Layer 9 of a small transformer language model trained on English Wikipedia (14 layers, counted from 0, width 128).
A neuron's activation on a vector x is SiLU(gate . x) times (in . x), where the dot is the dot product.

Input weights of the MLP neurons that the questions are about. A number n stands for (n - 128) times 0.0035.
n36 gate: 20, 92, 163, 101, 155, 78, 177, 165, 102, 161, 152, 171, 77, 143, 94, 189, 165, 103, 184, 139, 133, 147, 77, 89, 114, 144, 111, 157, 141, 181, 105, 120, 112, 166, 143, 127, 146, 124, 61, 52, 70, 158, 147, 110, 64, 154, 148, 147, 128, 176, 112, 148, 148, 94, 144, 146, 137, 129, 114, 137, 120, 113, 121, 93, 165, 118, 151, 156, 114, 107, 133, 133, 135, 162, 165, 56, 132, 125, 106, 75, 103, 147, 113, 127, 96, 154, 168, 147, 111, 103, 86, 89, 135, 179, 128, 139, 158, 129, 115, 92, 81, 145, 176, 103, 139, 134, 118, 97, 87, 154, 163, 156, 128, 64, 137, 102, 105, 81, 122, 99, 127, 147, 93, 143, 119, 109, 121, 97
n59 gate: 114, 81, 99, 136, 148, 109, 159, 60, 135, 121, 136, 169, 88, 151, 131, 134, 119, 96, 94, 136, 147, 147, 118, 159, 124, 95, 169, 84, 111, 47, 113, 149, 107, 128, 106, 115, 161, 127, 101, 127, 102, 148, 92, 140, 140, 55, 98, 176, 82, 123, 104, 112, 126, 86, 95, 160, 154, 138, 125, 159, 83, 120, 133, 108, 109, 159, 155, 102, 166, 107, 176, 75, 151, 163, 85, 120, 112, 136, 112, 122, 161, 151, 158, 123, 119, 95, 165, 130, 130, 124, 117, 141, 114, 75, 103, 188, 78, 153, 179, 107, 98, 122, 151, 121, 111, 144, 131, 132, 118, 152, 128, 152, 98, 127, 138, 137, 139, 188, 121, 155, 151, 100, 112, 68, 95, 134, 165, 125
n160 gate: 184, 117, 166, 102, 134, 137, 112, 131, 126, 90, 161, 104, 145, 129, 97, 134, 101, 156, 108, 87, 132, 98, 165, 136, 111, 165, 137, 136, 104, 119, 174, 106, 85, 108, 111, 129, 132, 164, 117, 99, 114, 131, 123, 159, 144, 93, 119, 87, 151, 141, 190, 119, 71, 116, 158, 121, 107, 126, 110, 175, 152, 111, 186, 175, 140, 87, 105, 161, 110, 150, 73, 223, 186, 111, 145, 87, 128, 74, 117, 115, 120, 113, 124, 120, 122, 111, 137, 124, 191, 123, 81, 167, 135, 159, 200, 173, 149, 140, 85, 103, 80, 70, 163, 168, 102, 127, 134, 159, 203, 146, 68, 141, 126, 143, 93, 156, 152, 142, 144, 124, 119, 228, 126, 181, 86, 40, 134, 191
n181 gate: 172, 149, 138, 100, 127, 105, 101, 133, 149, 139, 67, 123, 73, 113, 101, 100, 165, 103, 168, 153, 85, 115, 128, 125, 158, 137, 200, 135, 183, 102, 50, 79, 166, 152, 122, 146, 129, 106, 81, 104, 166, 117, 124, 150, 110, 109, 199, 84, 155, 109, 172, 115, 103, 157, 144, 63, 123, 118, 127, 102, 140, 33, 143, 153, 114, 118, 153, 105, 79, 127, 149, 93, 117, 146, 94, 46, 105, 175, 152, 136, 99, 105, 143, 155, 136, 175, 150, 100, 143, 105, 169, 136, 161, 66, 140, 194, 143, 185, 133, 125, 157, 111, 133, 141, 144, 138, 100, 152, 125, 113, 135, 93, 158, 94, 115, 172, 153, 86, 118, 152, 140, 119, 154, 130, 153, 126, 135, 138
n195 gate: 111, 87, 151, 82, 162, 140, 80, 115, 173, 165, 117, 74, 136, 98, 79, 148, 212, 116, 91, 187, 152, 142, 160, 103, 84, 94, 153, 159, 38, 129, 151, 73, 100, 35, 127, 88, 77, 102, 131, 116, 104, 195, 132, 107, 108, 95, 100, 114, 143, 155, 174, 144, 173, 75, 182, 112, 109, 122, 157, 129, 101, 92, 118, 150, 126, 119, 116, 100, 36, 149, 153, 125, 162, 128, 185, 118, 84, 145, 77, 121, 129, 145, 95, 202, 141, 124, 213, 132, 128, 136, 117, 191, 98, 135, 188, 152, 185, 125, 133, 68, 87, 147, 131, 74, 97, 144, 132, 106, 119, 70, 108, 91, 85, 83, 151, 151, 148, 125, 132, 185, 156, 96, 63, 129, 165, 94, 166, 148
n310 gate: 148, 132, 111, 188, 160, 102, 123, 135, 72, 178, 132, 115, 103, 88, 153, 133, 93, 64, 80, 152, 164, 102, 148, 81, 165, 188, 139, 153, 170, 114, 147, 137, 154, 75, 129, 105, 172, 94, 109, 161, 106, 124, 183, 136, 91, 109, 71, 110, 155, 106, 133, 130, 184, 46, 179, 152, 113, 220, 125, 104, 140, 119, 138, 76, 179, 73, 145, 202, 78, 140, 150, 147, 99, 152, 87, 109, 137, 153, 154, 124, 132, 210, 154, 105, 156, 128, 119, 107, 144, 95, 148, 122, 151, 110, 117, 86, 112, 94, 141, 132, 150, 96, 138, 85, 97, 74, 128, 142, 89, 83, 133, 186, 124, 135, 93, 139, 110, 147, 141, 91, 134, 127, 115, 105, 53, 65, 90, 116
n36 in: 219, 170, 98, 127, 93, 135, 104, 126, 151, 130, 94, 87, 170, 179, 136, 122, 104, 177, 125, 52, 195, 141, 128, 161, 149, 159, 158, 140, 97, 146, 117, 178, 125, 136, 169, 136, 151, 107, 106, 156, 98, 125, 134, 112, 148, 121, 180, 124, 149, 97, 44, 61, 123, 93, 159, 136, 96, 128, 154, 124, 104, 137, 101, 111, 123, 108, 96, 98, 114, 87, 159, 99, 122, 137, 122, 122, 136, 114, 211, 117, 109, 117, 110, 152, 168, 147, 190, 103, 172, 135, 156, 121, 151, 115, 133, 84, 150, 126, 184, 154, 107, 112, 138, 42, 93, 186, 77, 110, 153, 103, 59, 83, 158, 154, 155, 97, 106, 161, 84, 219, 123, 101, 94, 158, 165, 152, 122, 152
n59 in: 125, 100, 129, 125, 123, 152, 178, 116, 156, 110, 120, 131, 116, 179, 159, 138, 97, 132, 138, 179, 137, 143, 97, 94, 140, 156, 131, 195, 138, 144, 133, 54, 67, 70, 88, 147, 112, 137, 122, 110, 188, 147, 137, 136, 122, 131, 119, 137, 135, 153, 154, 164, 68, 77, 112, 149, 167, 110, 110, 66, 111, 86, 99, 100, 131, 147, 84, 89, 232, 142, 138, 129, 73, 134, 87, 114, 94, 94, 183, 99, 124, 128, 124, 95, 94, 75, 163, 84, 69, 176, 156, 139, 137, 164, 104, 142, 99, 97, 149, 121, 100, 149, 174, 101, 180, 106, 145, 156, 68, 108, 121, 132, 124, 150, 146, 146, 148, 116, 115, 110, 86, 148, 139, 144, 199, 99, 127, 168
n160 in: 156, 122, 114, 108, 99, 151, 95, 82, 124, 138, 112, 122, 119, 142, 101, 148, 45, 170, 135, 65, 124, 141, 116, 158, 167, 136, 113, 192, 125, 91, 133, 129, 92, 150, 62, 121, 180, 134, 116, 108, 144, 74, 97, 124, 137, 131, 132, 93, 133, 171, 203, 104, 120, 111, 109, 114, 89, 137, 145, 88, 185, 140, 145, 123, 79, 61, 128, 96, 115, 122, 137, 123, 133, 88, 178, 139, 89, 106, 110, 114, 205, 137, 169, 164, 180, 130, 161, 53, 135, 123, 109, 211, 152, 115, 166, 131, 148, 112, 107, 130, 136, 106, 155, 140, 96, 83, 171, 73, 163, 140, 139, 110, 102, 123, 122, 158, 156, 92, 129, 60, 120, 128, 156, 203, 114, 127, 144, 130
n181 in: 87, 157, 169, 56, 112, 181, 116, 147, 125, 103, 167, 175, 120, 84, 114, 158, 98, 162, 143, 139, 120, 150, 171, 125, 112, 152, 135, 111, 143, 116, 137, 109, 144, 66, 129, 85, 110, 102, 92, 163, 78, 180, 100, 108, 129, 162, 120, 180, 116, 138, 127, 155, 101, 110, 187, 155, 131, 110, 122, 62, 147, 111, 127, 161, 151, 48, 139, 137, 154, 166, 129, 93, 175, 121, 111, 88, 128, 177, 96, 114, 120, 107, 89, 105, 150, 151, 183, 149, 150, 168, 140, 164, 119, 155, 101, 117, 174, 143, 107, 80, 67, 184, 121, 169, 132, 124, 151, 147, 102, 68, 148, 114, 139, 152, 163, 167, 120, 139, 94, 126, 114, 142, 101, 118, 147, 136, 108, 108
n195 in: 11, 7, 111, 86, 122, 111, 128, 207, 130, 180, 70, 108, 78, 169, 84, 171, 229, 136, 196, 217, 88, 173, 184, 115, 120, 142, 160, 119, 142, 148, 127, 114, 124, 150, 136, 140, 85, 88, 72, 87, 140, 136, 125, 138, 128, 118, 128, 162, 115, 110, 86, 85, 163, 130, 140, 142, 167, 202, 182, 174, 94, 132, 82, 115, 147, 154, 131, 120, 147, 84, 140, 130, 140, 174, 156, 82, 131, 127, 126, 134, 127, 206, 115, 135, 130, 95, 156, 154, 152, 122, 154, 193, 158, 95, 193, 110, 95, 109, 69, 106, 98, 169, 96, 166, 71, 123, 144, 129, 82, 156, 148, 147, 85, 122, 126, 87, 55, 101, 104, 102, 102, 152, 100, 148, 190, 104, 134, 123
n310 in: 97, 153, 142, 55, 183, 167, 89, 112, 101, 143, 109, 143, 98, 125, 144, 147, 113, 132, 128, 92, 103, 167, 131, 192, 168, 167, 103, 85, 183, 129, 158, 189, 112, 107, 120, 88, 127, 120, 159, 123, 96, 147, 104, 158, 125, 115, 111, 107, 119, 141, 98, 100, 81, 104, 37, 110, 170, 128, 123, 113, 131, 137, 77, 127, 125, 76, 99, 126, 96, 132, 132, 141, 80, 153, 166, 126, 203, 184, 112, 101, 68, 136, 115, 137, 198, 97, 111, 84, 77, 91, 84, 142, 157, 61, 152, 153, 79, 162, 87, 130, 157, 133, 189, 141, 152, 157, 102, 124, 106, 82, 132, 169, 152, 94, 193, 202, 97, 117, 162, 195, 143, 61, 156, 133, 174, 79, 221, 134

Each question shows a token from some text and the vector x that enters the MLP there. A number n stands for (n - 128) times 0.039.

" philosophy": 150, 106, 153, 122, 115, 123, 122, 80, 186, 95, 100, 169, 101, 112, 137, 120, 140, 149, 155, 154, 88, 99, 118, 172, 115, 128, 146, 187, 136, 155, 156, 116, 141, 134, 135, 145, 83, 112, 126, 155, 146, 129, 125, 149, 125, 113, 173, 139, 116, 141, 104, 137, 145, 122, 138, 182, 110, 139, 116, 103, 85, 118, 161, 174, 132, 72, 131, 114, 137, 100, 139, 110, 116, 149, 114, 115, 134, 137, 126, 140, 176, 100, 174, 108, 149, 118, 78, 132, 127, 106, 140, 134, 146, 117, 143, 155, 123, 131, 126, 191, 113, 116, 140, 123, 87, 162, 106, 141, 168, 105, 97, 122, 171, 123, 99, 146, 153, 150, 115, 119, 151, 134, 137, 148, 96, 106, 150, 96
Which neuron fires most, and how strongly? n160, at about 0.85

"4": 173, 140, 119, 100, 98, 109, 142, 140, 102, 80, 128, 203, 134, 134, 163, 119, 107, 135, 133, 125, 101, 193, 133, 139, 134, 134, 151, 150, 109, 105, 167, 119, 146, 116, 93, 121, 143, 158, 167, 103, 124, 113, 145, 163, 178, 118, 126, 158, 145, 106, 131, 163, 104, 134, 121, 120, 116, 94, 146, 129, 102, 141, 116, 121, 103, 145, 102, 140, 103, 94, 141, 170, 133, 139, 118, 106, 101, 169, 118, 132, 134, 79, 130, 119, 92, 64, 156, 103, 116, 112, 125, 149, 135, 122, 121, 98, 150, 123, 131, 109, 153, 108, 162, 165, 144, 119, 142, 120, 129, 135, 138, 140, 152, 142, 163, 125, 72, 116, 141, 159, 153, 113, 73, 113, 106, 135, 120, 117
The two highest activations, in order: n59, n195

"ari": 146, 101, 133, 132, 114, 129, 99, 140, 135, 70, 104, 178, 95, 186, 118, 155, 154, 103, 106, 134, 98, 193, 127, 129, 121, 145, 132, 139, 123, 95, 116, 150, 150, 166, 101, 99, 141, 110, 133, 154, 159, 89, 97, 104, 171, 117, 75, 174, 105, 121, 92, 135, 101, 120, 98, 149, 99, 150, 82, 88, 94, 100, 158, 113, 104, 120, 123, 145, 125, 130, 112, 117, 90, 96, 113, 121, 143, 116, 163, 136, 142, 83, 120, 116, 107, 140, 85, 105, 104, 115, 102, 129, 134, 139, 104, 114, 112, 106, 128, 152, 172, 119, 109, 114, 93, 142, 162, 169, 138, 141, 106, 153, 145, 128, 118, 116, 101, 171, 143, 131, 109, 133, 140, 152, 106, 100, 113, 110
The two highest activations, in order: n59, n181

" University": 135, 107, 118, 140, 147, 147, 112, 152, 199, 99, 132, 166, 120, 137, 144, 139, 139, 145, 102, 153, 86, 129, 113, 174, 90, 184, 119, 150, 151, 152, 155, 99, 126, 132, 147, 115, 72, 150, 93, 196, 146, 138, 114, 127, 141, 89, 142, 92, 118, 139, 98, 151, 122, 112, 110, 85, 114, 170, 98, 95, 100, 108, 166, 119, 149, 64, 107, 108, 140, 124, 155, 133, 138, 146, 121, 147, 92, 155, 133, 126, 134, 129, 119, 121, 156, 125, 96, 126, 95, 102, 139, 110, 138, 119, 108, 139, 114, 153, 141, 170, 121, 120, 121, 108, 83, 137, 135, 125, 113, 136, 108, 130, 164, 97, 126, 135, 131, 195, 120, 143, 118, 123, 110, 109, 90, 129, 108, 108
Which of these neurons fires most? n310

"69": 151, 134, 121, 102, 111, 113, 106, 110, 146, 143, 97, 124, 124, 114, 118, 101, 116, 140, 162, 145, 83, 114, 156, 178, 67, 107, 162, 135, 93, 163, 134, 116, 113, 96, 108, 111, 107, 176, 76, 91, 150, 127, 119, 97, 121, 118, 108, 161, 123, 96, 121, 179, 132, 183, 157, 95, 95, 175, 114, 117, 124, 111, 149, 153, 143, 101, 103, 146, 156, 146, 153, 157, 145, 87, 106, 119, 135, 169, 148, 148, 146, 89, 165, 121, 131, 155, 109, 125, 113, 128, 137, 125, 160, 117, 159, 124, 138, 132, 162, 149, 118, 113, 151, 122, 77, 115, 112, 122, 104, 128, 99, 143, 132, 125, 136, 140, 151, 151, 160, 153, 138, 150, 125, 166, 130, 137, 142, 93
Which neuron fires most, and how strongly? n181, at about 1.6

" He": 80, 176, 142, 143, 112, 84, 117, 95, 169, 115, 110, 171, 117, 180, 133, 121, 137, 136, 123, 149, 135, 134, 108, 161, 118, 171, 125, 180, 103, 135, 103, 113, 116, 142, 130, 99, 147, 159, 138, 113, 113, 121, 144, 117, 154, 117, 150, 107, 120, 158, 117, 135, 125, 125, 197, 114, 84, 122, 136, 99, 81, 151, 132, 160, 150, 90, 137, 102, 164, 135, 121, 113, 186, 98, 93, 136, 142, 131, 140, 100, 144, 131, 109, 146, 122, 131, 154, 128, 111, 142, 124, 139, 130, 188, 110, 121, 131, 137, 89, 161, 147, 122, 118, 99, 150, 129, 68, 139, 137, 104, 131, 136, 109, 109, 127, 119, 126, 166, 99, 141, 145, 151, 115, 157, 88, 114, 169, 135
Which neuron fires most, and how strongly? n36, at about 2.4

"1": 167, 122, 113, 119, 112, 145, 135, 119, 116, 131, 165, 171, 137, 125, 178, 115, 157, 130, 171, 149, 78, 134, 131, 128, 149, 197, 144, 104, 148, 163, 135, 151, 151, 146, 102, 152, 93, 157, 109, 150, 133, 124, 113, 124, 162, 109, 104, 156, 106, 125, 138, 170, 101, 137, 143, 82, 111, 116, 135, 55, 111, 125, 125, 132, 128, 95, 118, 136, 89, 82, 152, 111, 136, 92, 106, 120, 63, 115, 129, 143, 121, 101, 102, 111, 117, 170, 104, 111, 100, 123, 118, 113, 118, 92, 101, 111, 176, 133, 140, 134, 146, 98, 164, 135, 106, 122, 133, 131, 141, 120, 126, 122, 123, 159, 139, 67, 90, 103, 127, 147, 139, 123, 106, 130, 128, 150, 120, 90
Which of these neurons fires most? n181

" ": 122, 113, 102, 129, 109, 102, 100, 129, 68, 113, 131, 144, 131, 110, 188, 121, 83, 107, 138, 94, 91, 192, 154, 152, 130, 130, 163, 144, 145, 137, 122, 119, 148, 177, 136, 145, 110, 150, 117, 94, 156, 97, 163, 131, 166, 151, 143, 156, 130, 90, 107, 142, 153, 90, 166, 144, 91, 191, 134, 116, 125, 135, 161, 106, 124, 104, 103, 118, 116, 170, 126, 65, 136, 136, 123, 124, 137, 144, 95, 125, 122, 103, 133, 139, 122, 146, 138, 156, 87, 127, 124, 106, 141, 164, 142, 110, 158, 158, 124, 117, 149, 101, 124, 124, 148, 127, 94, 140, 101, 141, 117, 121, 144, 143, 126, 92, 165, 122, 115, 128, 145, 137, 80, 121, 112, 109, 143, 126
Which of these neurons fires most? n36

" Pope": 163, 146, 123, 128, 133, 137, 108, 174, 168, 123, 111, 129, 107, 141, 165, 134, 106, 132, 148, 145, 137, 178, 107, 155, 129, 135, 129, 204, 112, 148, 131, 112, 180, 128, 162, 138, 101, 100, 111, 163, 133, 116, 155, 135, 142, 161, 134, 154, 103, 128, 132, 152, 125, 145, 153, 124, 84, 136, 65, 110, 130, 148, 132, 159, 136, 108, 126, 117, 122, 141, 113, 133, 127, 123, 146, 128, 114, 104, 123, 128, 127, 101, 156, 152, 137, 119, 110, 117, 100, 130, 188, 150, 130, 185, 112, 175, 126, 140, 109, 147, 123, 113, 137, 146, 108, 145, 166, 163, 146, 132, 106, 148, 171, 129, 114, 129, 130, 156, 107, 123, 147, 72, 115, 191, 67, 110, 153, 133
Which of these neurons fires most? n160

"33": 143, 92, 146, 141, 112, 113, 164, 106, 142, 138, 187, 151, 130, 151, 148, 123, 107, 116, 134, 126, 139, 135, 120, 105, 123, 122, 167, 156, 120, 141, 114, 143, 148, 166, 135, 134, 114, 175, 147, 123, 124, 117, 122, 134, 167, 111, 143, 57, 79, 107, 114, 172, 162, 138, 104, 115, 143, 110, 163, 112, 126, 161, 147, 155, 139, 127, 121, 105, 125, 115, 121, 133, 100, 97, 80, 175, 115, 191, 164, 156, 118, 130, 156, 148, 104, 108, 132, 86, 100, 113, 128, 130, 156, 118, 77, 117, 117, 165, 136, 127, 172, 117, 155, 168, 131, 130, 166, 83, 130, 93, 145, 155, 146, 140, 162, 103, 134, 109, 148, 128, 146, 96, 130, 182, 100, 138, 124, 129
Which neuron fires most, and how strongly? n195, at about 0.41

"ation": 129, 124, 117, 123, 130, 110, 126, 96, 194, 83, 109, 151, 147, 137, 130, 161, 131, 104, 107, 141, 53, 123, 122, 151, 109, 144, 141, 126, 122, 128, 149, 115, 95, 148, 92, 134, 111, 142, 125, 179, 149, 107, 129, 150, 158, 126, 122, 161, 103, 113, 108, 118, 130, 89, 118, 149, 116, 128, 102, 83, 139, 98, 142, 123, 164, 88, 139, 119, 131, 146, 113, 123, 145, 113, 95, 136, 98, 113, 153, 156, 152, 107, 123, 123, 101, 161, 83, 72, 112, 116, 142, 147, 117, 164, 128, 130, 125, 158, 154, 156, 116, 127, 193, 156, 115, 144, 121, 159, 123, 151, 103, 149, 139, 155, 104, 124, 70, 181, 150, 154, 135, 115, 126, 138, 118, 126, 152, 89
Which of these neurons fires most? n59

" history": 158, 125, 151, 79, 97, 128, 148, 104, 163, 107, 122, 189, 88, 131, 143, 138, 132, 114, 149, 132, 73, 119, 136, 132, 102, 161, 148, 147, 141, 156, 131, 122, 148, 136, 107, 181, 91, 107, 62, 164, 130, 135, 129, 153, 144, 151, 143, 113, 136, 130, 103, 145, 117, 150, 144, 138, 104, 126, 153, 89, 113, 126, 139, 112, 162, 71, 98, 102, 127, 124, 133, 118, 123, 121, 75, 83, 125, 139, 119, 165, 119, 133, 161, 115, 168, 159, 129, 116, 131, 114, 146, 118, 141, 119, 152, 99, 167, 136, 128, 155, 117, 127, 133, 127, 94, 122, 79, 168, 109, 95, 74, 144, 164, 130, 131, 142, 122, 132, 118, 126, 135, 124, 159, 113, 130, 81, 151, 116
Which neuron fires most, and how strongly? n181, at about 12

"an": 166, 106, 82, 126, 130, 112, 105, 124, 147, 92, 125, 137, 95, 144, 120, 152, 138, 134, 123, 148, 64, 171, 144, 143, 94, 150, 131, 125, 120, 125, 150, 171, 87, 136, 124, 144, 115, 114, 77, 184, 144, 147, 100, 117, 147, 141, 124, 141, 110, 146, 131, 137, 140, 138, 118, 110, 105, 169, 78, 84, 111, 74, 192, 121, 141, 103, 124, 133, 90, 126, 155, 143, 138, 91, 100, 117, 113, 156, 136, 141, 144, 106, 137, 128, 123, 147, 100, 113, 82, 106, 154, 117, 150, 148, 155, 127, 100, 109, 127, 173, 150, 106, 125, 143, 93, 159, 146, 150, 122, 147, 164, 138, 136, 108, 105, 154, 93, 164, 150, 134, 117, 168, 154, 121, 123, 128, 125, 82
Which of these neurons fires most? n36

"9": 156, 138, 103, 119, 110, 110, 111, 132, 123, 143, 128, 173, 131, 114, 185, 115, 124, 142, 157, 123, 119, 142, 135, 126, 125, 174, 152, 171, 131, 127, 146, 103, 130, 137, 59, 119, 141, 168, 121, 109, 153, 100, 106, 163, 136, 157, 121, 114, 117, 97, 123, 145, 128, 150, 130, 78, 119, 123, 104, 125, 117, 149, 139, 99, 142, 112, 71, 115, 143, 126, 149, 154, 151, 124, 113, 101, 101, 167, 150, 180, 130, 80, 151, 180, 143, 127, 155, 77, 135, 135, 168, 156, 167, 118, 141, 97, 151, 135, 120, 102, 143, 100, 119, 129, 141, 127, 130, 98, 166, 102, 118, 102, 113, 140, 133, 119, 161, 140, 134, 168, 166, 95, 110, 151, 78, 119, 156, 114
Which of these neurons fires most? n160

" Archbishop": 148, 143, 147, 117, 138, 179, 141, 137, 170, 98, 149, 152, 149, 139, 163, 141, 138, 130, 128, 114, 96, 176, 122, 183, 121, 167, 151, 188, 145, 144, 140, 109, 140, 148, 175, 122, 121, 131, 147, 160, 145, 126, 118, 134, 141, 132, 113, 162, 113, 109, 115, 143, 111, 143, 72, 138, 82, 132, 90, 92, 112, 140, 111, 155, 142, 108, 132, 130, 173, 117, 101, 117, 116, 127, 127, 103, 135, 93, 73, 129, 119, 135, 115, 150, 126, 123, 102, 106, 123, 108, 174, 125, 154, 181, 147, 156, 114, 110, 103, 155, 143, 108, 123, 139, 87, 167, 123, 179, 132, 159, 93, 149, 167, 131, 111, 139, 143, 148, 107, 132, 147, 128, 128, 151, 70, 114, 124, 134
Which of these neurons fires most? n195

" on": 122, 140, 54, 124, 141, 115, 141, 130, 163, 158, 116, 132, 133, 138, 156, 139, 108, 145, 127, 103, 39, 89, 102, 125, 100, 121, 171, 183, 74, 153, 113, 129, 161, 147, 87, 97, 133, 166, 119, 121, 112, 129, 109, 160, 133, 125, 137, 126, 104, 108, 154, 150, 132, 135, 142, 147, 141, 154, 86, 96, 147, 140, 131, 148, 169, 74, 111, 124, 153, 131, 119, 139, 123, 102, 111, 91, 137, 147, 153, 140, 140, 123, 150, 141, 143, 144, 110, 105, 130, 115, 163, 127, 146, 114, 129, 147, 118, 144, 122, 147, 157, 119, 179, 129, 160, 136, 119, 132, 139, 135, 112, 134, 124, 161, 102, 135, 146, 152, 119, 110, 148, 88, 125, 129, 86, 134, 136, 152
Which of these neurons fires most? n160

"21": 134, 104, 154, 124, 53, 130, 149, 120, 116, 83, 139, 174, 116, 126, 144, 134, 137, 120, 114, 121, 63, 142, 139, 134, 113, 112, 139, 145, 123, 104, 184, 132, 156, 147, 98, 121, 131, 145, 137, 128, 106, 114, 141, 155, 180, 92, 161, 113, 140, 90, 106, 161, 124, 120, 84, 111, 151, 73, 172, 124, 132, 134, 127, 118, 129, 131, 85, 120, 128, 102, 131, 137, 126, 128, 77, 141, 118, 158, 133, 140, 132, 94, 128, 150, 112, 42, 149, 91, 91, 102, 142, 136, 142, 118, 109, 138, 106, 120, 144, 136, 156, 111, 165, 161, 133, 153, 152, 108, 119, 143, 130, 160, 156, 151, 154, 104, 123, 124, 111, 146, 147, 91, 113, 140, 99, 128, 108, 124
Which of these neurons fires most? n59

" very": 171, 119, 92, 96, 87, 128, 93, 153, 117, 104, 104, 156, 108, 129, 151, 155, 163, 139, 138, 149, 84, 130, 103, 143, 152, 158, 140, 109, 139, 154, 97, 107, 121, 138, 161, 100, 154, 104, 171, 137, 143, 131, 117, 173, 134, 155, 182, 143, 143, 93, 74, 125, 118, 124, 156, 144, 133, 128, 175, 143, 123, 115, 145, 115, 130, 135, 110, 111, 103, 99, 168, 136, 95, 93, 101, 117, 131, 142, 105, 106, 153, 109, 133, 147, 103, 128, 190, 161, 69, 91, 129, 125, 107, 115, 142, 144, 126, 181, 125, 80, 146, 111, 150, 123, 100, 154, 118, 100, 130, 118, 135, 126, 150, 140, 126, 182, 146, 137, 119, 105, 146, 147, 171, 81, 138, 136, 112, 139
Which neuron fires most, and how strongly? n181, at about 1.1

" of": 115, 96, 39, 128, 148, 154, 160, 124, 155, 137, 128, 120, 132, 133, 149, 138, 139, 162, 119, 138, 36, 110, 125, 129, 134, 130, 145, 174, 105, 171, 97, 128, 137, 137, 133, 95, 114, 123, 150, 117, 135, 111, 144, 105, 176, 133, 129, 109, 138, 103, 122, 155, 148, 125, 174, 128, 114, 161, 151, 92, 132, 101, 142, 148, 145, 113, 120, 118, 110, 116, 121, 95, 102, 140, 112, 132, 170, 154, 115, 136, 141, 126, 131, 128, 143, 126, 133, 167, 135, 98, 147, 98, 125, 138, 135, 151, 122, 174, 100, 132, 124, 108, 108, 102, 109, 123, 154, 146, 130, 122, 80, 152, 119, 179, 127, 166, 154, 136, 102, 115, 132, 141, 105, 95, 120, 117, 142, 146
Which neuron fires most, and how strongly? n195, at about 0.74

" Pot": 124, 154, 62, 96, 138, 130, 93, 148, 91, 116, 130, 120, 86, 120, 166, 125, 135, 151, 141, 157, 118, 140, 111, 144, 102, 120, 141, 192, 112, 114, 162, 177, 163, 129, 136, 147, 113, 117, 95, 182, 146, 112, 75, 162, 140, 155, 135, 176, 141, 114, 144, 122, 90, 127, 127, 169, 136, 134, 117, 97, 106, 158, 141, 148, 114, 124, 159, 106, 157, 135, 128, 123, 109, 84, 135, 90, 148, 113, 146, 147, 115, 108, 191, 72, 139, 119, 105, 144, 114, 114, 117, 113, 126, 123, 93, 154, 115, 99, 166, 157, 149, 98, 152, 129, 81, 147, 131, 131, 139, 141, 156, 140, 158, 152, 130, 124, 129, 144, 146, 125, 143, 147, 128, 124, 139, 145, 128, 94
The three highest activations, in order: n59, n195, n160

" rock": 166, 123, 121, 107, 152, 129, 144, 146, 148, 123, 130, 164, 96, 122, 155, 112, 88, 155, 171, 171, 87, 152, 113, 127, 105, 85, 114, 163, 115, 157, 136, 158, 155, 127, 129, 121, 116, 108, 65, 169, 155, 139, 115, 138, 163, 114, 154, 104, 129, 168, 109, 146, 140, 117, 135, 182, 116, 114, 149, 108, 89, 126, 124, 168, 114, 129, 93, 133, 129, 109, 127, 95, 104, 92, 112, 148, 94, 128, 134, 146, 153, 112, 125, 148, 105, 114, 79, 140, 140, 88, 161, 106, 107, 127, 137, 121, 156, 133, 137, 125, 151, 125, 134, 105, 92, 141, 108, 195, 129, 140, 152, 140, 117, 140, 107, 111, 152, 138, 157, 94, 119, 147, 123, 53, 143, 113, 165, 93
The three highest activations, in order: n310, n160, n59

" |": 114, 139, 154, 110, 143, 125, 122, 160, 130, 115, 105, 132, 110, 134, 145, 122, 140, 130, 138, 149, 148, 99, 131, 103, 129, 162, 128, 101, 129, 112, 166, 136, 199, 104, 119, 144, 103, 127, 107, 96, 120, 122, 125, 134, 118, 117, 93, 142, 122, 105, 106, 149, 93, 154, 160, 123, 118, 107, 91, 105, 133, 109, 216, 149, 145, 166, 125, 113, 108, 106, 151, 183, 102, 128, 134, 153, 164, 144, 150, 83, 101, 107, 142, 124, 114, 125, 143, 89, 131, 121, 111, 132, 168, 130, 79, 106, 96, 145, 155, 80, 141, 83, 142, 118, 153, 117, 115, 157, 133, 140, 127, 123, 144, 178, 144, 114, 106, 104, 116, 131, 160, 76, 169, 105, 121, 118, 142, 138
Which of these neurons fires most? n310

"32": 137, 101, 154, 137, 116, 125, 169, 102, 140, 149, 191, 154, 118, 152, 139, 129, 128, 129, 143, 120, 147, 128, 117, 122, 118, 119, 149, 173, 136, 133, 137, 135, 156, 168, 138, 130, 129, 187, 155, 115, 133, 111, 115, 123, 177, 118, 142, 71, 89, 107, 107, 168, 144, 135, 101, 106, 123, 126, 171, 95, 124, 144, 142, 157, 134, 112, 122, 113, 116, 114, 123, 113, 108, 109, 77, 177, 108, 183, 160, 137, 113, 151, 153, 160, 104, 120, 119, 76, 104, 119, 128, 121, 155, 110, 88, 121, 111, 158, 131, 130, 186, 104, 148, 166, 137, 116, 166, 88, 126, 94, 134, 147, 143, 149, 160, 98, 122, 117, 136, 132, 151, 101, 143, 183, 95, 143, 121, 122
Which neuron fires most, and how strongly? n195, at about 0.33

"13": 162, 114, 147, 124, 99, 118, 140, 105, 128, 140, 167, 172, 134, 127, 143, 151, 116, 139, 153, 135, 121, 160, 154, 100, 138, 136, 143, 148, 104, 116, 132, 127, 166, 103, 103, 108, 130, 149, 139, 137, 144, 112, 138, 141, 198, 147, 146, 165, 134, 104, 105, 162, 158, 126, 122, 114, 170, 94, 144, 106, 130, 176, 125, 118, 158, 124, 123, 121, 98, 66, 139, 146, 106, 120, 81, 150, 91, 157, 128, 160, 105, 116, 145, 150, 124, 126, 129, 87, 89, 98, 144, 171, 162, 129, 100, 127, 108, 155, 110, 140, 184, 125, 156, 154, 145, 141, 168, 92, 115, 121, 146, 121, 153, 159, 137, 153, 117, 104, 148, 153, 153, 126, 114, 178, 89, 147, 113, 121
The two highest activations, in order: n195, n310